Layer 14 of a small transformer language model trained on English Wikipedia (24 layers, counted from 0, width 96).
A neuron's activation on a vector x is squared ReLU(weights . x), where the dot is the dot product.

Input weights of the MLP neurons that the questions are about. A number n stands for (n - 128) times 0.0035.
n76: 126, 123, 66, 115, 124, 114, 111, 143, 114, 159, 159, 148, 80, 110, 123, 61, 149, 91, 117, 164, 120, 75, 141, 152, 128, 169, 165, 114, 136, 164, 168, 93, 169, 130, 43, 91, 118, 55, 191, 166, 95, 89, 129, 173, 105, 148, 110, 177, 144, 43, 140, 53, 155, 165, 107, 120, 145, 134, 112, 174, 175, 177, 92, 143, 169, 80, 211, 145, 114, 146, 104, 154, 122, 176, 154, 106, 143, 143, 153, 58, 187, 123, 108, 165, 77, 137, 108, 67, 134, 103, 91, 68, 104, 152, 180, 101
n115: 163, 168, 151, 96, 238, 147, 127, 135, 167, 174, 103, 160, 158, 127, 161, 109, 196, 173, 118, 199, 79, 90, 159, 158, 165, 128, 151, 54, 129, 56, 201, 82, 140, 92, 119, 193, 103, 66, 156, 145, 152, 105, 78, 117, 147, 169, 97, 160, 125, 106, 146, 106, 127, 145, 132, 76, 124, 209, 115, 24, 167, 148, 212, 192, 43, 138, 165, 115, 133, 121, 133, 197, 217, 141, 170, 80, 146, 129, 181, 117, 102, 70, 98, 169, 90, 138, 162, 107, 95, 170, 110, 138, 85, 181, 165, 103
n124: 169, 12, 169, 134, 120, 146, 124, 93, 147, 144, 114, 99, 142, 107, 99, 70, 165, 94, 156, 101, 135, 162, 107, 161, 154, 190, 154, 124, 126, 163, 193, 109, 113, 140, 112, 162, 137, 77, 160, 105, 97, 208, 160, 141, 126, 131, 115, 75, 103, 128, 124, 88, 115, 182, 89, 62, 157, 84, 129, 158, 102, 177, 221, 161, 83, 98, 129, 68, 118, 41, 65, 142, 141, 153, 170, 90, 76, 121, 93, 66, 178, 80, 145, 142, 169, 138, 140, 168, 161, 77, 149, 174, 102, 109, 75, 134
n173: 80, 105, 129, 140, 173, 175, 196, 100, 195, 114, 139, 146, 87, 118, 177, 76, 128, 93, 76, 189, 104, 168, 212, 84, 195, 87, 187, 132, 93, 129, 161, 68, 120, 116, 200, 129, 113, 138, 80, 133, 184, 146, 125, 78, 171, 131, 129, 175, 183, 165, 196, 196, 165, 136, 118, 114, 183, 199, 102, 138, 139, 149, 146, 119, 164, 93, 126, 135, 188, 147, 142, 112, 167, 140, 140, 160, 87, 158, 105, 163, 110, 127, 149, 109, 101, 146, 153, 184, 110, 67, 112, 98, 134, 130, 143, 143
n200: 66, 152, 88, 146, 135, 176, 80, 76, 139, 167, 136, 144, 170, 117, 155, 70, 166, 75, 174, 147, 103, 152, 123, 162, 108, 156, 157, 112, 27, 165, 99, 205, 64, 79, 117, 78, 131, 132, 89, 128, 171, 126, 101, 104, 141, 84, 137, 79, 80, 117, 202, 75, 165, 95, 125, 117, 43, 171, 92, 108, 141, 174, 209, 84, 132, 158, 81, 83, 129, 123, 114, 149, 93, 188, 69, 144, 183, 133, 158, 128, 146, 125, 99, 142, 115, 149, 118, 171, 33, 52, 130, 92, 176, 149, 160, 136
n259: 185, 114, 114, 152, 158, 176, 162, 149, 139, 165, 127, 182, 108, 125, 182, 35, 133, 163, 148, 130, 166, 207, 149, 151, 201, 159, 130, 100, 142, 142, 148, 103, 153, 153, 109, 105, 182, 144, 90, 106, 156, 85, 176, 112, 179, 43, 66, 127, 84, 116, 178, 182, 130, 127, 73, 151, 104, 129, 99, 143, 155, 46, 162, 133, 123, 149, 146, 132, 135, 64, 132, 125, 98, 133, 113, 143, 187, 110, 202, 158, 143, 103, 147, 141, 151, 152, 120, 156, 123, 138, 121, 127, 140, 94, 150, 122
n293: 162, 116, 91, 93, 69, 103, 147, 131, 116, 200, 106, 165, 55, 56, 183, 76, 63, 81, 123, 118, 211, 175, 95, 114, 31, 100, 110, 102, 81, 150, 129, 116, 173, 140, 118, 125, 82, 149, 95, 208, 199, 61, 87, 65, 60, 132, 151, 120, 176, 139, 114, 135, 128, 126, 145, 126, 138, 147, 109, 158, 138, 86, 103, 127, 126, 134, 136, 162, 126, 199, 168, 113, 151, 128, 115, 155, 146, 104, 136, 114, 107, 183, 144, 150, 161, 109, 186, 135, 127, 147, 103, 131, 97, 115, 164, 117
n300: 162, 190, 63, 101, 117, 173, 144, 99, 97, 143, 86, 145, 100, 74, 175, 148, 91, 115, 152, 117, 149, 116, 109, 165, 99, 111, 112, 65, 87, 107, 92, 73, 128, 206, 52, 104, 104, 216, 154, 127, 150, 79, 172, 93, 105, 89, 207, 42, 100, 126, 143, 68, 119, 129, 89, 150, 7, 141, 46, 126, 95, 147, 129, 170, 175, 150, 62, 164, 178, 173, 79, 176, 81, 118, 129, 108, 163, 170, 100, 139, 124, 96, 117, 193, 127, 130, 126, 215, 90, 98, 167, 116, 88, 99, 170, 143
n303: 163, 132, 167, 90, 188, 146, 96, 119, 51, 170, 113, 106, 168, 66, 104, 209, 107, 89, 166, 152, 162, 149, 151, 193, 107, 80, 84, 157, 152, 140, 113, 127, 94, 191, 145, 117, 120, 87, 135, 100, 103, 113, 151, 112, 162, 83, 72, 79, 156, 129, 137, 75, 138, 108, 84, 145, 164, 116, 201, 160, 138, 185, 170, 129, 124, 133, 114, 99, 211, 92, 118, 155, 110, 94, 150, 130, 174, 112, 165, 164, 61, 52, 101, 120, 113, 130, 50, 216, 151, 231, 99, 139, 101, 78, 132, 178
n305: 185, 142, 118, 116, 103, 60, 150, 183, 172, 191, 124, 76, 117, 132, 95, 91, 148, 99, 111, 98, 136, 148, 124, 89, 171, 129, 89, 92, 171, 168, 111, 137, 64, 87, 120, 155, 66, 89, 92, 122, 173, 83, 119, 146, 72, 159, 128, 167, 221, 72, 95, 109, 112, 127, 120, 163, 117, 154, 181, 152, 106, 161, 54, 89, 158, 167, 100, 113, 223, 74, 108, 158, 166, 217, 130, 67, 56, 127, 99, 151, 110, 133, 183, 50, 152, 99, 172, 194, 167, 128, 74, 208, 112, 195, 171, 145
n405: 169, 97, 46, 125, 165, 198, 108, 84, 158, 158, 193, 172, 78, 90, 128, 102, 149, 151, 130, 145, 153, 133, 98, 66, 131, 106, 125, 155, 70, 104, 176, 166, 108, 135, 125, 100, 49, 175, 118, 160, 112, 135, 63, 122, 141, 128, 100, 123, 84, 124, 127, 179, 113, 151, 109, 192, 119, 127, 138, 97, 117, 129, 72, 84, 193, 144, 107, 170, 181, 94, 145, 72, 97, 154, 35, 182, 88, 105, 116, 140, 168, 119, 181, 153, 156, 103, 146, 133, 151, 67, 110, 117, 167, 142, 143, 120
n470: 127, 95, 99, 126, 167, 138, 143, 119, 122, 81, 148, 186, 96, 139, 187, 175, 119, 107, 74, 174, 112, 122, 79, 90, 149, 124, 95, 94, 124, 132, 151, 133, 80, 164, 77, 119, 94, 160, 120, 132, 109, 113, 108, 113, 180, 125, 169, 58, 88, 100, 94, 195, 152, 79, 180, 95, 146, 146, 145, 152, 169, 123, 140, 128, 145, 140, 68, 97, 85, 114, 112, 188, 149, 131, 170, 80, 71, 112, 112, 170, 90, 111, 167, 146, 98, 168, 114, 115, 100, 193, 215, 97, 77, 130, 81, 150
n474: 66, 110, 96, 183, 145, 109, 75, 79, 117, 122, 74, 149, 121, 87, 141, 61, 118, 157, 163, 111, 105, 136, 131, 114, 176, 146, 139, 75, 126, 167, 149, 108, 142, 164, 119, 115, 99, 38, 145, 91, 127, 107, 124, 124, 55, 145, 126, 162, 113, 153, 130, 125, 112, 139, 126, 8, 109, 119, 167, 50, 172, 165, 117, 83, 75, 133, 150, 144, 81, 80, 80, 103, 152, 113, 125, 46, 163, 55, 114, 161, 177, 104, 64, 162, 105, 132, 137, 112, 165, 94, 159, 102, 86, 130, 132, 195
n563: 85, 209, 104, 130, 166, 141, 149, 113, 103, 185, 130, 88, 67, 156, 151, 110, 137, 160, 99, 200, 119, 115, 123, 121, 167, 25, 67, 131, 126, 101, 140, 116, 143, 211, 143, 163, 63, 123, 208, 150, 107, 98, 41, 56, 105, 160, 83, 176, 113, 173, 89, 160, 106, 115, 148, 85, 136, 104, 171, 86, 160, 161, 190, 158, 167, 114, 143, 189, 207, 168, 146, 93, 117, 106, 102, 135, 100, 112, 152, 113, 145, 115, 123, 126, 188, 109, 127, 124, 175, 169, 62, 136, 133, 106, 131, 88

Each question shows a token from some text and the vector x that enters the MLP there. A number n stands for (n - 128) times 0.042.

" Sh": 128, 95, 164, 131, 117, 158, 111, 175, 149, 108, 137, 135, 151, 153, 96, 153, 122, 126, 116, 146, 128, 123, 103, 93, 146, 99, 141, 112, 93, 136, 92, 116, 88, 115, 80, 116, 96, 131, 100, 169, 113, 86, 151, 129, 140, 90, 168, 158, 132, 148, 132, 112, 136, 159, 169, 122, 155, 86, 103, 92, 124, 117, 132, 110, 94, 122, 138, 125, 125, 148, 123, 118, 109, 99, 116, 112, 100, 160, 184, 146, 127, 109, 151, 114, 118, 130, 119, 169, 134, 159, 129, 146, 113, 119, 90, 101
Which of these neurons fires most? n470

"ony": 149, 124, 125, 149, 108, 148, 132, 150, 152, 131, 139, 148, 115, 154, 114, 147, 96, 126, 126, 146, 128, 119, 158, 128, 146, 94, 148, 162, 100, 155, 97, 137, 134, 87, 90, 118, 124, 148, 151, 131, 153, 160, 112, 150, 113, 124, 115, 163, 137, 125, 123, 115, 173, 98, 196, 96, 134, 114, 144, 78, 110, 118, 145, 121, 107, 120, 116, 115, 106, 115, 156, 156, 125, 80, 134, 163, 102, 177, 137, 130, 85, 159, 123, 130, 110, 81, 105, 99, 131, 94, 128, 84, 124, 129, 93, 118
Which two neurons fire most, strongest first? n173, n470

"y": 158, 148, 140, 106, 100, 116, 100, 148, 155, 114, 133, 136, 128, 188, 95, 129, 126, 149, 109, 164, 156, 113, 99, 141, 140, 85, 121, 148, 103, 123, 98, 148, 119, 90, 87, 127, 106, 139, 105, 136, 138, 140, 142, 121, 132, 110, 144, 170, 135, 132, 94, 108, 140, 145, 166, 105, 144, 125, 140, 72, 143, 103, 136, 101, 90, 106, 134, 116, 107, 128, 173, 143, 109, 135, 117, 126, 88, 174, 170, 134, 106, 153, 138, 125, 106, 104, 109, 179, 116, 117, 135, 152, 118, 148, 84, 141
The most active neuron and its activation: n305, at about 1.6

" w": 134, 122, 144, 139, 149, 152, 111, 150, 146, 140, 98, 146, 161, 149, 101, 134, 125, 148, 126, 104, 119, 123, 158, 123, 151, 125, 122, 156, 100, 134, 84, 114, 129, 94, 77, 150, 111, 134, 153, 85, 119, 140, 155, 115, 159, 57, 170, 141, 164, 152, 132, 149, 136, 148, 142, 110, 133, 105, 116, 106, 117, 133, 135, 128, 98, 119, 98, 136, 123, 112, 159, 126, 124, 103, 95, 89, 124, 171, 143, 149, 66, 121, 151, 128, 146, 145, 101, 145, 113, 144, 156, 99, 129, 66, 127, 115
Which three neurons fire most, strongest first? n303, n259, n300

" Ch": 124, 108, 168, 138, 126, 134, 111, 142, 151, 123, 131, 145, 123, 147, 63, 138, 130, 141, 125, 117, 124, 126, 122, 99, 159, 139, 112, 136, 103, 146, 103, 95, 123, 150, 85, 165, 116, 137, 117, 138, 120, 117, 158, 119, 119, 118, 151, 157, 153, 163, 167, 97, 127, 142, 152, 141, 190, 82, 132, 67, 109, 131, 156, 141, 93, 125, 117, 129, 109, 138, 119, 119, 97, 85, 74, 129, 143, 166, 179, 140, 128, 109, 150, 128, 113, 141, 125, 158, 105, 148, 137, 151, 125, 125, 90, 108
Which of these neurons fires most? n124

" Reg": 116, 88, 130, 125, 104, 134, 79, 139, 145, 158, 117, 123, 120, 128, 89, 117, 104, 118, 123, 142, 144, 116, 101, 127, 134, 134, 146, 169, 109, 114, 74, 111, 108, 98, 117, 156, 121, 161, 122, 143, 139, 116, 164, 143, 146, 97, 161, 133, 124, 158, 114, 94, 173, 154, 167, 136, 162, 122, 141, 103, 104, 96, 98, 153, 92, 155, 140, 144, 113, 94, 135, 132, 102, 66, 87, 115, 133, 123, 153, 146, 140, 121, 116, 123, 146, 108, 117, 145, 137, 105, 133, 81, 78, 120, 98, 111
The most active neuron and its activation: n293, at about 0.21

"ap": 161, 108, 133, 131, 82, 123, 121, 173, 123, 146, 156, 126, 151, 166, 77, 145, 120, 131, 146, 139, 174, 141, 98, 133, 117, 110, 115, 155, 113, 164, 94, 125, 126, 99, 132, 189, 119, 138, 179, 87, 110, 124, 121, 166, 86, 86, 121, 145, 168, 167, 123, 108, 123, 135, 161, 122, 149, 143, 82, 92, 130, 108, 114, 105, 102, 106, 119, 121, 111, 122, 132, 144, 92, 127, 109, 104, 126, 152, 129, 152, 100, 134, 102, 105, 139, 142, 144, 148, 118, 112, 118, 125, 119, 100, 125, 107
The most active neuron and its activation: n305, at about 1.9

" War": 134, 91, 119, 160, 126, 163, 127, 144, 143, 118, 150, 171, 137, 146, 69, 125, 121, 113, 142, 142, 144, 151, 123, 144, 145, 145, 111, 130, 61, 114, 95, 140, 117, 98, 63, 142, 167, 117, 144, 125, 94, 144, 144, 113, 125, 132, 147, 139, 130, 171, 131, 82, 113, 161, 146, 124, 162, 109, 155, 63, 109, 98, 113, 149, 116, 139, 132, 125, 91, 126, 128, 85, 118, 102, 102, 149, 128, 166, 151, 156, 122, 151, 152, 121, 122, 125, 103, 122, 125, 127, 102, 115, 135, 110, 124, 109
Which of these neurons fires most? n405

"cept": 83, 120, 113, 138, 122, 142, 114, 139, 172, 136, 148, 138, 140, 142, 120, 164, 71, 117, 132, 128, 131, 87, 138, 134, 119, 130, 141, 173, 104, 119, 87, 114, 119, 123, 99, 164, 124, 176, 153, 130, 93, 128, 161, 150, 116, 140, 135, 158, 132, 170, 118, 86, 150, 143, 161, 122, 127, 127, 130, 103, 123, 89, 104, 137, 120, 131, 139, 151, 137, 117, 170, 149, 114, 66, 97, 109, 114, 123, 105, 98, 120, 150, 139, 146, 117, 121, 104, 170, 94, 113, 151, 109, 123, 127, 84, 87
The most active neuron and its activation: n300, at about 1.5

" p": 110, 91, 119, 98, 154, 123, 104, 150, 156, 128, 118, 120, 119, 157, 91, 122, 118, 159, 129, 128, 120, 110, 119, 127, 182, 138, 124, 181, 87, 154, 86, 81, 137, 89, 90, 161, 127, 155, 176, 108, 134, 111, 141, 130, 116, 85, 157, 154, 101, 149, 115, 122, 114, 137, 158, 117, 151, 95, 130, 77, 135, 97, 144, 139, 126, 153, 110, 141, 124, 117, 135, 146, 139, 97, 88, 125, 113, 100, 175, 138, 87, 121, 144, 114, 141, 139, 102, 145, 100, 132, 123, 131, 130, 99, 104, 127
The most active neuron and its activation: n563, at about 1.3

"a": 102, 95, 156, 135, 92, 134, 136, 149, 148, 115, 129, 115, 140, 153, 97, 136, 116, 99, 120, 148, 142, 111, 130, 159, 138, 114, 137, 157, 103, 119, 115, 99, 137, 93, 90, 133, 148, 131, 107, 142, 107, 138, 101, 131, 110, 87, 132, 120, 159, 157, 147, 92, 169, 118, 154, 145, 125, 113, 128, 71, 90, 112, 147, 107, 100, 121, 142, 166, 118, 140, 170, 122, 146, 102, 123, 168, 98, 170, 137, 139, 117, 172, 160, 88, 94, 116, 113, 109, 141, 86, 127, 99, 130, 109, 78, 143
Which of these neurons fires most? n173

" at": 111, 117, 126, 138, 114, 119, 104, 154, 83, 93, 154, 110, 130, 150, 116, 130, 102, 91, 118, 120, 133, 127, 121, 134, 149, 106, 157, 104, 77, 132, 134, 101, 147, 117, 138, 143, 119, 166, 161, 109, 133, 137, 141, 137, 90, 75, 161, 171, 132, 154, 116, 139, 129, 130, 163, 107, 148, 145, 128, 70, 146, 104, 101, 135, 105, 127, 132, 125, 105, 86, 160, 140, 121, 91, 87, 122, 122, 132, 181, 136, 135, 125, 163, 154, 137, 113, 112, 150, 100, 115, 105, 110, 145, 98, 67, 122
Which of these neurons fires most? n474

"f": 122, 121, 132, 130, 115, 144, 109, 176, 145, 165, 126, 146, 161, 157, 93, 138, 116, 109, 124, 109, 124, 126, 153, 136, 148, 128, 185, 146, 148, 143, 99, 126, 89, 129, 80, 134, 150, 117, 153, 114, 97, 130, 147, 120, 126, 80, 170, 136, 127, 135, 129, 86, 130, 141, 181, 123, 99, 118, 128, 74, 136, 110, 115, 106, 113, 126, 136, 171, 107, 90, 154, 118, 115, 145, 96, 118, 105, 128, 147, 189, 135, 129, 134, 119, 128, 107, 141, 134, 114, 115, 182, 131, 178, 134, 110, 108
The most active neuron and its activation: n200, at about 2.4

"t": 116, 147, 154, 126, 120, 97, 119, 133, 140, 101, 143, 99, 144, 148, 118, 162, 130, 151, 112, 132, 130, 80, 96, 134, 190, 103, 134, 149, 86, 124, 102, 98, 87, 113, 87, 133, 122, 132, 176, 112, 133, 110, 144, 158, 124, 99, 161, 145, 155, 157, 105, 108, 115, 167, 172, 142, 105, 114, 116, 63, 135, 81, 131, 122, 124, 127, 144, 154, 149, 134, 153, 115, 92, 136, 126, 119, 102, 132, 167, 132, 98, 117, 118, 131, 141, 104, 124, 124, 98, 135, 134, 112, 147, 125, 94, 92
Which of these neurons fires most? n563

"ed": 136, 148, 105, 139, 99, 112, 140, 154, 129, 133, 134, 138, 138, 127, 77, 155, 92, 122, 90, 131, 145, 113, 139, 145, 138, 79, 151, 122, 116, 154, 137, 104, 108, 69, 118, 142, 148, 124, 146, 117, 103, 127, 114, 128, 156, 107, 147, 158, 135, 145, 152, 92, 171, 150, 151, 111, 126, 114, 144, 99, 117, 120, 118, 130, 106, 144, 117, 141, 101, 94, 155, 99, 121, 77, 73, 127, 119, 153, 160, 144, 84, 146, 135, 178, 141, 111, 71, 149, 100, 120, 120, 122, 121, 153, 86, 124
The most active neuron and its activation: n303, at about 0.21

" return": 124, 77, 123, 133, 132, 161, 161, 147, 159, 125, 153, 144, 154, 145, 82, 137, 96, 112, 121, 112, 157, 92, 126, 140, 145, 110, 154, 137, 82, 137, 145, 97, 119, 122, 99, 142, 130, 139, 135, 92, 96, 143, 157, 127, 125, 97, 159, 153, 132, 162, 136, 81, 157, 113, 142, 94, 143, 102, 146, 86, 105, 99, 136, 137, 124, 105, 103, 126, 104, 155, 170, 151, 97, 90, 92, 117, 128, 154, 141, 142, 99, 134, 119, 131, 150, 171, 116, 147, 118, 118, 133, 106, 130, 102, 109, 76
Which three neurons fire most, strongest first? n124, n300, n173

" station": 109, 76, 131, 106, 92, 119, 106, 167, 129, 121, 134, 156, 126, 163, 102, 125, 106, 116, 103, 109, 138, 99, 123, 111, 121, 99, 121, 132, 75, 131, 122, 123, 127, 117, 123, 123, 100, 106, 169, 90, 114, 129, 155, 128, 143, 99, 167, 176, 149, 167, 111, 92, 154, 154, 169, 102, 163, 89, 112, 68, 150, 129, 122, 131, 126, 135, 134, 120, 104, 114, 158, 117, 117, 91, 114, 132, 118, 166, 148, 144, 147, 127, 150, 125, 98, 124, 122, 113, 152, 107, 88, 104, 109, 119, 89, 109
The most active neuron and its activation: n474, at about 1.3

" to": 125, 87, 139, 132, 96, 130, 152, 128, 141, 92, 139, 134, 116, 109, 95, 161, 99, 76, 116, 130, 133, 96, 102, 126, 141, 95, 126, 92, 111, 154, 101, 117, 124, 127, 120, 177, 174, 143, 130, 121, 105, 143, 132, 130, 126, 82, 159, 172, 130, 134, 129, 131, 130, 136, 147, 128, 134, 114, 145, 70, 127, 103, 144, 143, 149, 116, 136, 129, 93, 53, 154, 157, 124, 98, 111, 145, 108, 141, 177, 133, 136, 162, 149, 155, 158, 104, 114, 152, 121, 127, 145, 117, 111, 98, 99, 118
Which of these neurons fires most? n470